Layer 4 of a small transformer language model trained on English Wikipedia (20 layers, counted from 0, width 128). Numbers have three digits each and are written without spaces.
A neuron adds its activation times its output weights to the MLP's output. To switch it off is to set its activation to zero at one token and run the rest of the model.

Output weights of the MLP neurons that the questions are about. A number n stands for (n - 500) times 0.00084.
n3: 492444406557521310392451495390355656647440519581506712091520474428263450538492471406514699449521311488517482620555506498469683485409759607402469515529497466500481269512407487307500484624713475250870605528399746527512527391587564498612560550534599617369666561457356422520624478320490506558495443426283585466823663486432486673190664389568353336484317388840606722451688369339560577680509
n4: 552453394610427463495419654432383431525312725599450525473557478397515530484496269602349568435606415525605336434729548595443500344646444583445485605679247565279687333482478478232558482321270471609272528587591541640345425386572318569648776704607521530708478531701546422532430692250445593743463583623609586154529562412547308720598550486400828287584374590393357521400567501457301390600463
n35: 346443310388523533436650594457425666413625462530478617426466655685578531328573437474491300561482270550599665623598565441551351351510699454543644535590483560532676637443390405659372428445503583549367459569533572494514478547361395576225774649616511613374492594741263352687505369690405586429578318517479800680629352352422490341549405358447624524341719562688652479543612765633691278546505
n45: 362561703448345534552514523623532445606460267348195435341706607471673305341364295662497392485678465646752488397682486334657342373667489320530411484572585532610566599504323717636573557489436577475788596608501432449312423538471529347483582493346320520645534458527430360629468234440366615395673633484551526238338501356449688458542511579566398521737595267377618654641571415839445435842521
n60: 602534483734495566356339479622191710396502415617291616544580434422509469742546600685770564397691393512634557562660399639576543469507236237377543574540553482547502427413573483422549675689517370619497521675320672550544367386522549417411412605633375566485568661387666642418678284621359636358590490593377375592530187556735485751355194383379765471573613384572639616585542598299505602653521
n68: 313453638347656442467404276677255259640509495488517677375345449484441430320386336632722506461453401358368398565376517596338555621254516522507288465460381505565544575605469314611416580280550462591512556520552382352424769645499467575567587387630522510805481593356531464331545358613395482608471487231693286510441474701479477734548474660633366557464384489561185559515342598475642421619443
n76: 610684376553514709723283389289465468394515563459495454535488453595492472578374402637529785233529560368286345797613599621644526484399409560488478362683600276626539370314540503468451380442685514535343394547657524602670615661424400508699669373487459191406528445200463502496557353657500455501675583421352524450436617612314528446427533468441376640613575582623404509747552465356520636534424
n78: 549714515551527581593458542356429446603446577577372642598447650246541255710578551424447413425586530520447536512524360230701491660450455325246455675320683484477448464528741526311518664588340552680567523597404664453504630508466689535480549686439216597487677824739482458353640524596710394597478427387549605359535528382486476512511614734355612437413496504587463283462522580570578549530649
n91: 449395436340381647817314388533501409532703284627453386421404504532531540654568543479606373402522243577687733422407516503547607601252569505513663580496581436400720487805522351664303373446568372553661564535410484689465488573597441575591560330305542508605622431412530426347425413679556656625204385605675728284286621595542500360545506396561451137560695397396661640560498633561754548452840
n94: 614514542368617378458695502670465623455385450747508713458389404394446554435674591625682443783732553577381463522549461434430579647535590767353359421798398468824471474486574370524662518305396684613545676557347282547354562621470521303813401572570580477539470418277615580460641619589771397390645393441448554536302452324433594568402492439344317509544403389453438661487539425303503427293435
n100: 447358325510574606531440533606576497537466555766504457513506491265637490321389549549705646514668640436668623378588502430521648698459371509449773519662542616254636368385388575548363730600499397379803576539392570299400577439515338655660370478616618591631522316487591643119286561759484510674324549530487475564480588443759530348549292577674497303385547573685276601715654506546362298640419
n131: 437562525604544616508532239483423504636448499470451414478414357460425398514569668350599537636304257384525583763701664540173430335610425405487365494758387493542694435461659527382236552454328645558575638368502557520612352327731373314293442647742518146606653406655544448563346605703531403306520466480390394437530227579489703411521373438423377607498515505696325509618683490604386360293025
n159: 301579385425564613425481388666623346858407431327491490563293564528557499543632527442531365411645333713284636476394613362518609338494581457649461594418693492369595686590382592612641623454280555422543633485569585537493800543591299446635363515728726434732565475464195511601443579468438414645621707457311268456414482384561449671501395585579566725410501722324628291452293505499299666425441
n167: 558724579301565347515518352621605558629333632331344635668716613347212580497291567567576693628649479806406237378719346266401585173383412589283451394647387450543436540526614439400506424135452751623424214599727498578099172432591356517464622611500474615493424431669459456482599631481401672586519481680680556776774435677601602408391514738601578402673409396544353447435599595635475486325316
n168: 659622496829375428433388733510337527541336564814447513541474843639553625478389612492523418238489587552439364433614450570336273400330507479409481724617554296434472519647498430441602510411573420595190305522532368482489536437767529636508352569486382682314367568550552601261370810556411259576557394554373637402459565435526546154655422542574384373460413451538525595352409656549573675558548
n175: 426525498587369641465370461453537680477423514422470421513518441584669588443564508571556516570434364457526721511542304441405604496563577305539410313648649275698548356572458453576516655601422648399555662562505465591664756365572520503246709348434632691024547574593233413543454146660391477343468529467540471443349326557501396281692503464227569491611648606427610321495604582438250353680535

Each question names a token from some text and the token that comes next. It shows the activations a of the neurons there, in the order above. A number n stands for (n - 500) times 0.012.

Then comes g, the gradient of the next token's log-probability with respect to the MLP's output, scaled to length 1. A neuron's effect is roughly proportional to its activation times (output weights . g). A number n stands for (n - 500) times 0.00076.

" it", then " joined"
a: 515491504500484476547569526509509501494499505487
g: 436478552569585559599551349444610590388375404365408476609757455662452456464421516607437708656608504486326602318502671578569232476539459450661498618473551452554468322593383523285455530590406709443348468653527386496555219560402543436515570344431518894615413377566527602464606733340390623632379460394339522426389561451341762429325564359429485634642538422634401625413537497411628725386508
Which neuron, switched off, raises the next token's probability most? n78

"on", then "ours"
a: 468485504485514495515491490510502525504405524491
g: 530572377545664503681350420320559610540281511600518695547594591619704431382696581378498321538477335481604642383478548513467577580540549520658561152424512556455422626395596364468392739653621586553492555541518567580468461541504728704467330495522318554331512550676508645580652300606509421329492697569364457381402671597486542544694468435677292680351691470502614594660305516432446346556385
Which neuron, switched off, lowers the next token's probability most? n167

"er", then "im"
a: 533507474514497502503507495524445501590489459484
g: 417497419574676443450547484405517450454530628700364390403634289468501594442512570421490291348371420478552345491444359440632454293309572542594431500135666337704505256392578389651344531353344499492593367455576421765521524693363683489579417573570575572492654545520480415386753545398463470486336518351360624547523636497486684626410425364570582476402273297327482263644477485552464415414594
Which neuron, switched off, lowers the next token's probability most? n100

"og", then " became"
a: 496240479467512577479505508498509453492501496478
g: 556674645223520691665474551488610640342479677198549563799601474536668483667464390371365504498575578483535731478460436504588407614327732572558639672475591353432273444507485305558455550529579360695505412383573450521474469481437588536554379501596470559606463568351618492485436657250586380463326440496386310498532385311615340242496443677529391549533507638446363411386377424429301661534598
Which neuron, switched off, lowers the next token's probability most? n4

"es", then " ("
a: 510503499485349492486544500475489511511501493296
g: 412615443506368486621518328593504448481391605493536530599460579689363382453520424351478362421648540457489596411397595551427474489427560639658574290306436401407299705458589491489481366317599418492295631535591596577527563549467366466364614301589613632464431439476394188281533620533568490523757459568419438651586523438703641674561377517398302426527464344462395385623027641435407595715508
Which neuron, switched off, lowers the next token's probability most? n60

" the", then " "
a: 509509490514499490559515499525506504498500496500
g: 410586658612486623615448423519462504468504508509637444269735624537455264498621634494560695392468506606443430525464508621529503586462363551398501345762568396774509517473495506722544452409437772531431582648769503458366381450247585484482445531501579512450522435341625439594412638653366422617587668793782469737267520420547559574646384635520495663500525406512378527395534697619445741484596
Which neuron, switched off, lowers the next token's probability most? n76

"com", then "D"
a: 536504467481487492474592480509465501500499502460
g: 386336514387298344388559564515475699560376306433512460499632474587534414466535509506524509755404405428417448497407426535713375363335489348542516464484428310694539475439653455655487790383495464483569650718407569669460520394477399466617490449362363811659418752405655390386521513537510604714625353343426517558559327674731522685421410618604744623532493561464539449563341724426623615561550
Which neuron, switched off, lowers the next token's probability most? n78

"ade", then " ins"
a: 489516505413508482575738503506505507509506494516
g: 655511281241496390732669423480494382616506344254570675535418507275529588533496444796281536614638666566530445397474444513605532518537552353662623543391699462401630353621587439554265369513541371614556447436638549427656404521453479491517489615422427786294265362437459379431384490444376593618464773463533637455354545513236536392593717495447534612583500537375633621426479463403547529494417
Which neuron, switched off, raises the next token's probability most? n45

"0", then "0"
a: 522472503500505479501497501480503505659520494497
g: 395701531497517505376579482404507530397571286422555634619324574657428488467626677476748404611460512539577636549656352455463464249487411576443593784573528466551505506558452546536520505468574720387257494311346652434530571435557495415621509604594627479553520392677688507602444722694355522479591497707488281438536281486428342413607549549316662431350633794686553480520538182525341561607587
Which neuron, switched off, lowers the next token's probability most? n159

" Little", then " on"
a: 500501416491494498518504502513493522501520501489
g: 383662696486494537537362330330481527388477570610483691488553677498553601341398210471432745397506377576382548498541616413527501785569607657427522430566424706488447359622392464792433531623535578588650701587369395622511535616477789455494409426657512542477437537555379546433398448481492528469427462647477732683567504296648133468509360386747526462409511300467409492477547391510687517618420
Which neuron, switched off, raises the next token's probability most? n35

"ji", then "š"
a: 511479479504490518569523472517527527511500510475
g: 700429548390523527484609356515595538534677332504661314401534397757519449514701595471544343622497608482675593296449423539718313364722526630363502318564452454437720775604532635454453431359267649577488317442446590483397411413605518365550489558407487390606583479422567570228336471685464523687535557396481393512620632328467499384456448639379334485462577526596668678306469619682539464706422
Which neuron, switched off, raises the next token's probability most? n76

" Ad", then "ri"
a: 496501468521488557491493559645500485511518503506
g: 369362594578416421515422671453404336477439468665502614520327558715403439594543391512489716573337535656432301578537433459569425451435435525517376470570412350374728427391562605584478495343510485542401485576549282429354652353672641505477768541562581696477623723503454604704576604686504190407548288565579465583328641481506506608354658531312552543326679378575678611313339476576678603549655
Which neuron, switched off, raises the next token's probability most? n35

"ik", then " Be"
a: 488499451499497582500500500503500525487505499495
g: 757525262505302365663616498428686565461427742452604490554316434479587467662501504563473752459534583325497478523460650596478520627350250421711745538393450461395475690485634575539636617731479686483513479499551629431470403590423715464625229382638390564539529353532639545289656506398604432662465534438434464473610482352491309616679386578634357429505499710494394708497547453527305587460468
Which neuron, switched off, raises the next token's probability most? n68

"ik", then " was"
a: 499490375497493512510514500518500515476507495492
g: 544401498639493598440484610564513536609270581374607398514501491403671490482335437414488588573730587333519462504507561471539376700659562515600424660545555507598514721594589460568497798584508612687586219460454611760293342611463460303380353646462289634628564410491521491500520723536600561574416482471491645635675369470572360671638393660785331596508680615420523674386564370547278408469498
Which neuron, switched off, lowers the next token's probability most? n35

" study", then "."
a: 506521500427361502799573493491495532509511500483
g: 558564545757720624494480655396272276603338499382366580559361461503341382471335699560664422381393530533644286508608539392553546694541430630410675542397416555518653239378715450557675365368609326509431412542467381393629274433593585561568328438407497554492414520592660588503680411517468411441484593413133605473374540423576437510358324710623421375680594498582444474581433568470620491463522
Which neuron, switched off, lowers the next token's probability most? n76

" features", then " comp"
a: 501505354416384489537493517497502509518530501427
g: 399671395552377568426364356531549606505509466313366192256766295652480454570603277393553306608518575572419429412563506691442525561466494585404488466620482416721482350717513431622473417504692599502385618328386582535369492569394199678372627570458551420403581248587508683545412466463512576457414498650657588655689423412342341443505847542494375481503454516502553526332447475443533572620501
Which neuron, switched off, lowers the next token's probability most? n60

" ar", then "med"
a: 522508478499477493527506489497588497493481498487
g: 457469421604386401509589421478477510658454454451582569551586432639434616731557451594388509482455542491481617337648476475502374526572315492364761641469441570347548471551563386649260462493433350458651776397598560540576709516549310493443588606587346625546459492742505777347658719606412527485428592528559712470228458351568474274611465355337211598441524596733425432318526544409527401687658
Which neuron, switched off, lowers the next token's probability most? n100

" In", then "formation"
a: 519498489505494505517501475993519490525495501497
g: 400333443539552486466418542383587355430539594405392603353402456506665730434472341514461477311794374487408445515570429446361505407491501526533344441529381680469157326347637665360722440613441510527276435374780533333602496475449699566523396421453535698527408559543514625561608436232232521467416417705526545461464411378596571373595503567523366520579508444275591478730715330532491611368456
Which neuron, switched off, raises the next token's probability most? n94

" Comp", then "ut"
a: 526484499509495504499525500511496500514491497497
g: 363678463365480440661369464350457298495556564484337592500568568383522500549576442662489256790507451533525420485554620490388634593433420400484440345442469530523492681384425451715739449500534462568366313624439447375533448391504607316410577504631457419402410377603574721543480413630604845524495423314523400524332508543874590362706270460338360791513512420455576298566509550585556430487598
Which neuron, switched off, raises the next token's probability most? n3

" made", then " his"
a: 527501372455499505573565495503501508490503487492
g: 532463414380499672390479726610397348516503452552653383709546428589649373451371669411508645558478570390494644528442460591641592543678584556193427449662661473514505881542542632362639737562391415480306412689551298714431419352434543537580501454363522410629495783462619522742347352683534601422291536427489505563507398595302364575555431440572543391506574465583366417477541417366668446426489
Which neuron, switched off, raises the next token's probability most? n3

" acc", then "um"
a: 497492499473449497544441490503555584506506517494
g: 500587637541673396563453345251409380828442425640457472526653533541682384477749428475475558489535643555454549538587620532374550670436452712635389602472491644731316562616718727479452354579691513524653466545522533348796507424441438372679528535590484495588452530699482507496511291568450645622420509503729652500302246502586328440342607416590355644513473604343561519538680584529615386520514
Which neuron, switched off, raises the next token's probability most? n78

"ecutive", then " tit"
a: 502516478514497519542546520532506546501499504505
g: 391663524443623450251540611448464476672482610426538590532618477403568349256675381457571608553400490416498515544716433665255290410436315573625461461500578578392410491366442515839378241406406459522394613375620536338526471567401884423597618518560345324567651446511738350488563568512351568395409647479390445453502438323649614463407395529514372552370475543541600477614444302235492433465456
Which neuron, switched off, lowers the next token's probability most? n131

" an", then " area"
a: 615524498498483564535499502496501499501495489513
g: 499299360559504664575528421699687453638467469332554596530611364423803522357463400477545394165470538547471485597496388542534464570437486450675306608425684480630436501432640403579604483521685590683372497623656606630570344508694545631367515561676351461473782500650324500394447644291401372392444511445783543403622610403681529502391561361708556400494600610324437422559477434547283437422569
Which neuron, switched off, raises the next token's probability most? n3

"te", then " of"
a: 487504499437492461504598414514528503569377569490
g: 401404509237456437464536738584750525366470597451371413396613464482608516415489644403621413495534438582453675614528496401456379408587277373283367603386513552487356406604454695415321565443340546603630574550501520336399537613378479633408462583443616740625679538357420453231489416532705458485437464792710396490548351526421707604527377460548284297505218476440524754409532534514539422607614
Which neuron, switched off, lowers the next token's probability most? n78

" c", then "reat"
a: 499507486497448711504497480500488506496506474507
g: 519458349516440458540306444584445602398340614659513566391386548521428539608528480504572572497305554420473247541577582403554439350419427497499561566738651300712435508536756640641458693488432380296458457345341547442332574380562562611469481527655582198496378503671430676438684480756754362374517486574474458473366531513454483476648457369385622350300380605497470485607367655146601447653432
Which neuron, switched off, lowers the next token's probability most? n68

" total", then " own"
a: 505502451155500486607500499479503523630542504473
g: 578372472541420213443355554519406514413565431286560498625382307553676590456553419575336512623407302316386403661483643358632545540561569527483577463395353522498620539498495491430519653455715622693556449662687272371462276608288481504450524594433475549437309626521470778642835407277523543481397541351346294345442568321479496506411675618409422596422473551548351625578488591410625501308561
Which neuron, switched off, lowers the next token's probability most? n45

" k", then "ra"
a: 504512436496499622496495497527495492512480490486
g: 767551600459609414493377591447500503499417361443656628528246507138566115523567222525494386534425492513421366366608415468489550516698270479581520338575546390518497581500583722589384546344625558717538542491401496491574524467575507491454645551380469527406612477529494491521471574724582498508467323491528236379426427536489401646550620364554546664323710355558471739483645483318227483598608
Which neuron, switched off, lowers the next token's probability most? n68

"otes", then " Brazil"
a: 519507494207483509518488501495507500520509501495
g: 511510535603549543615476681426498517420457372476505477628565600697362323594479523340471383476603672623537558456483631450500349285657490577689329551400619542393419553466433284398561418448482497294436381595465409540386458531518600613416387700404628557320421430524646249635278787392684372412364538518317164413452487531783640543523337547504622507275559630522428463705623458371590550504275
Which neuron, switched off, lowers the next token's probability most? n45

"iro", then " since"
a: 517466492408499532504617494499536540499519499488
g: 570499519592483417453493593610835398557471617497410678441238660565360548529374541500536730445470472513518518569648541538669432280378390493592406627367581368343521665465653568363558499329355608437665656543353623495330578497430605477365454401354585576770376548674567473324409524300441503494300648416413535344516560287607687674466614548364487284483412489455314518640598377594771609491614
Which neuron, switched off, raises the next token's probability most? n45

" qual", then "if"
a: 510480497505493500494494525506559533505487497472
g: 512601609395467488541534596536486391609554366514609512331536608550478375534475463424687727563535759424448474427638622335548275541497592617508352289397440319641524644651360517392563300485675557507417375756447433593533741520429612633584702662346477629508681155558437380475678592431468612539464407413524723373414592737536652408510681416577651497438749516375577526354425531439604460359492
Which neuron, switched off, raises the next token's probability most? n100

"ing", then " work"
a: 492489502469491515500498518535504548509500514508
g: 441286427574473645492615349398655533504713564417537654553656460641640303679560392546495352454641430484472298459367682306570340522427579590693553328456683342391607572547515536510741549612514501471432433541428363767439467479435359654400337600473442687413437402515723449565308531326645551532388552381494414435337727666506486362543635479567563559630725560679634535431459458181535601383546
Which neuron, switched off, raises the next token's probability most? n131

"art", then "ner"
a: 625511495500502510483499490550502500534488501492
g: 524445486528563531722381585319669467294443731347720384526423605555507532542677416523592601452459463556486554612441576494474232554348387610474578574573310763439371500408522442432372594493548622673400313523271367466634587543342444405570663380526231624448431445530673455416578459672495304364421366679291594320331492527334606512371596407576600509392453642580480625809565589451378573560654
Which neuron, switched off, raises the next token's probability most? n3

" of", then " more"
a: 487500498495494491572502506497508495500505521407
g: 458617325618366487642419412409283332457526566453466621657701172520599607407669420586475549617343639444439523401615713486682593335691457557249215360412508511536610505634570509571520568538672610422693608431430593506547510638439538396512416503558605647564548445544503500444388341333258444512642546231458670548574303505498531589520479505497563506612251384237483404515634441641539394703611
Which neuron, switched off, raises the next token's probability most? n175

"8", then ")"
a: 483483497502496495501507509500511484651510497488
g: 530647396539460428341539601438568377461422680490601645460531615357516375439393478524608467369578511633413473596474529462411650495427541471600316514444411814553360536421624783318221450423612462403446363463344625475487654573354707600327300600390392425357581562442648403593464450233465532512484479479240431355370574570532421461257535200366655547524754224571333494513451534545518378567458
Which neuron, switched off, raises the next token's probability most? n159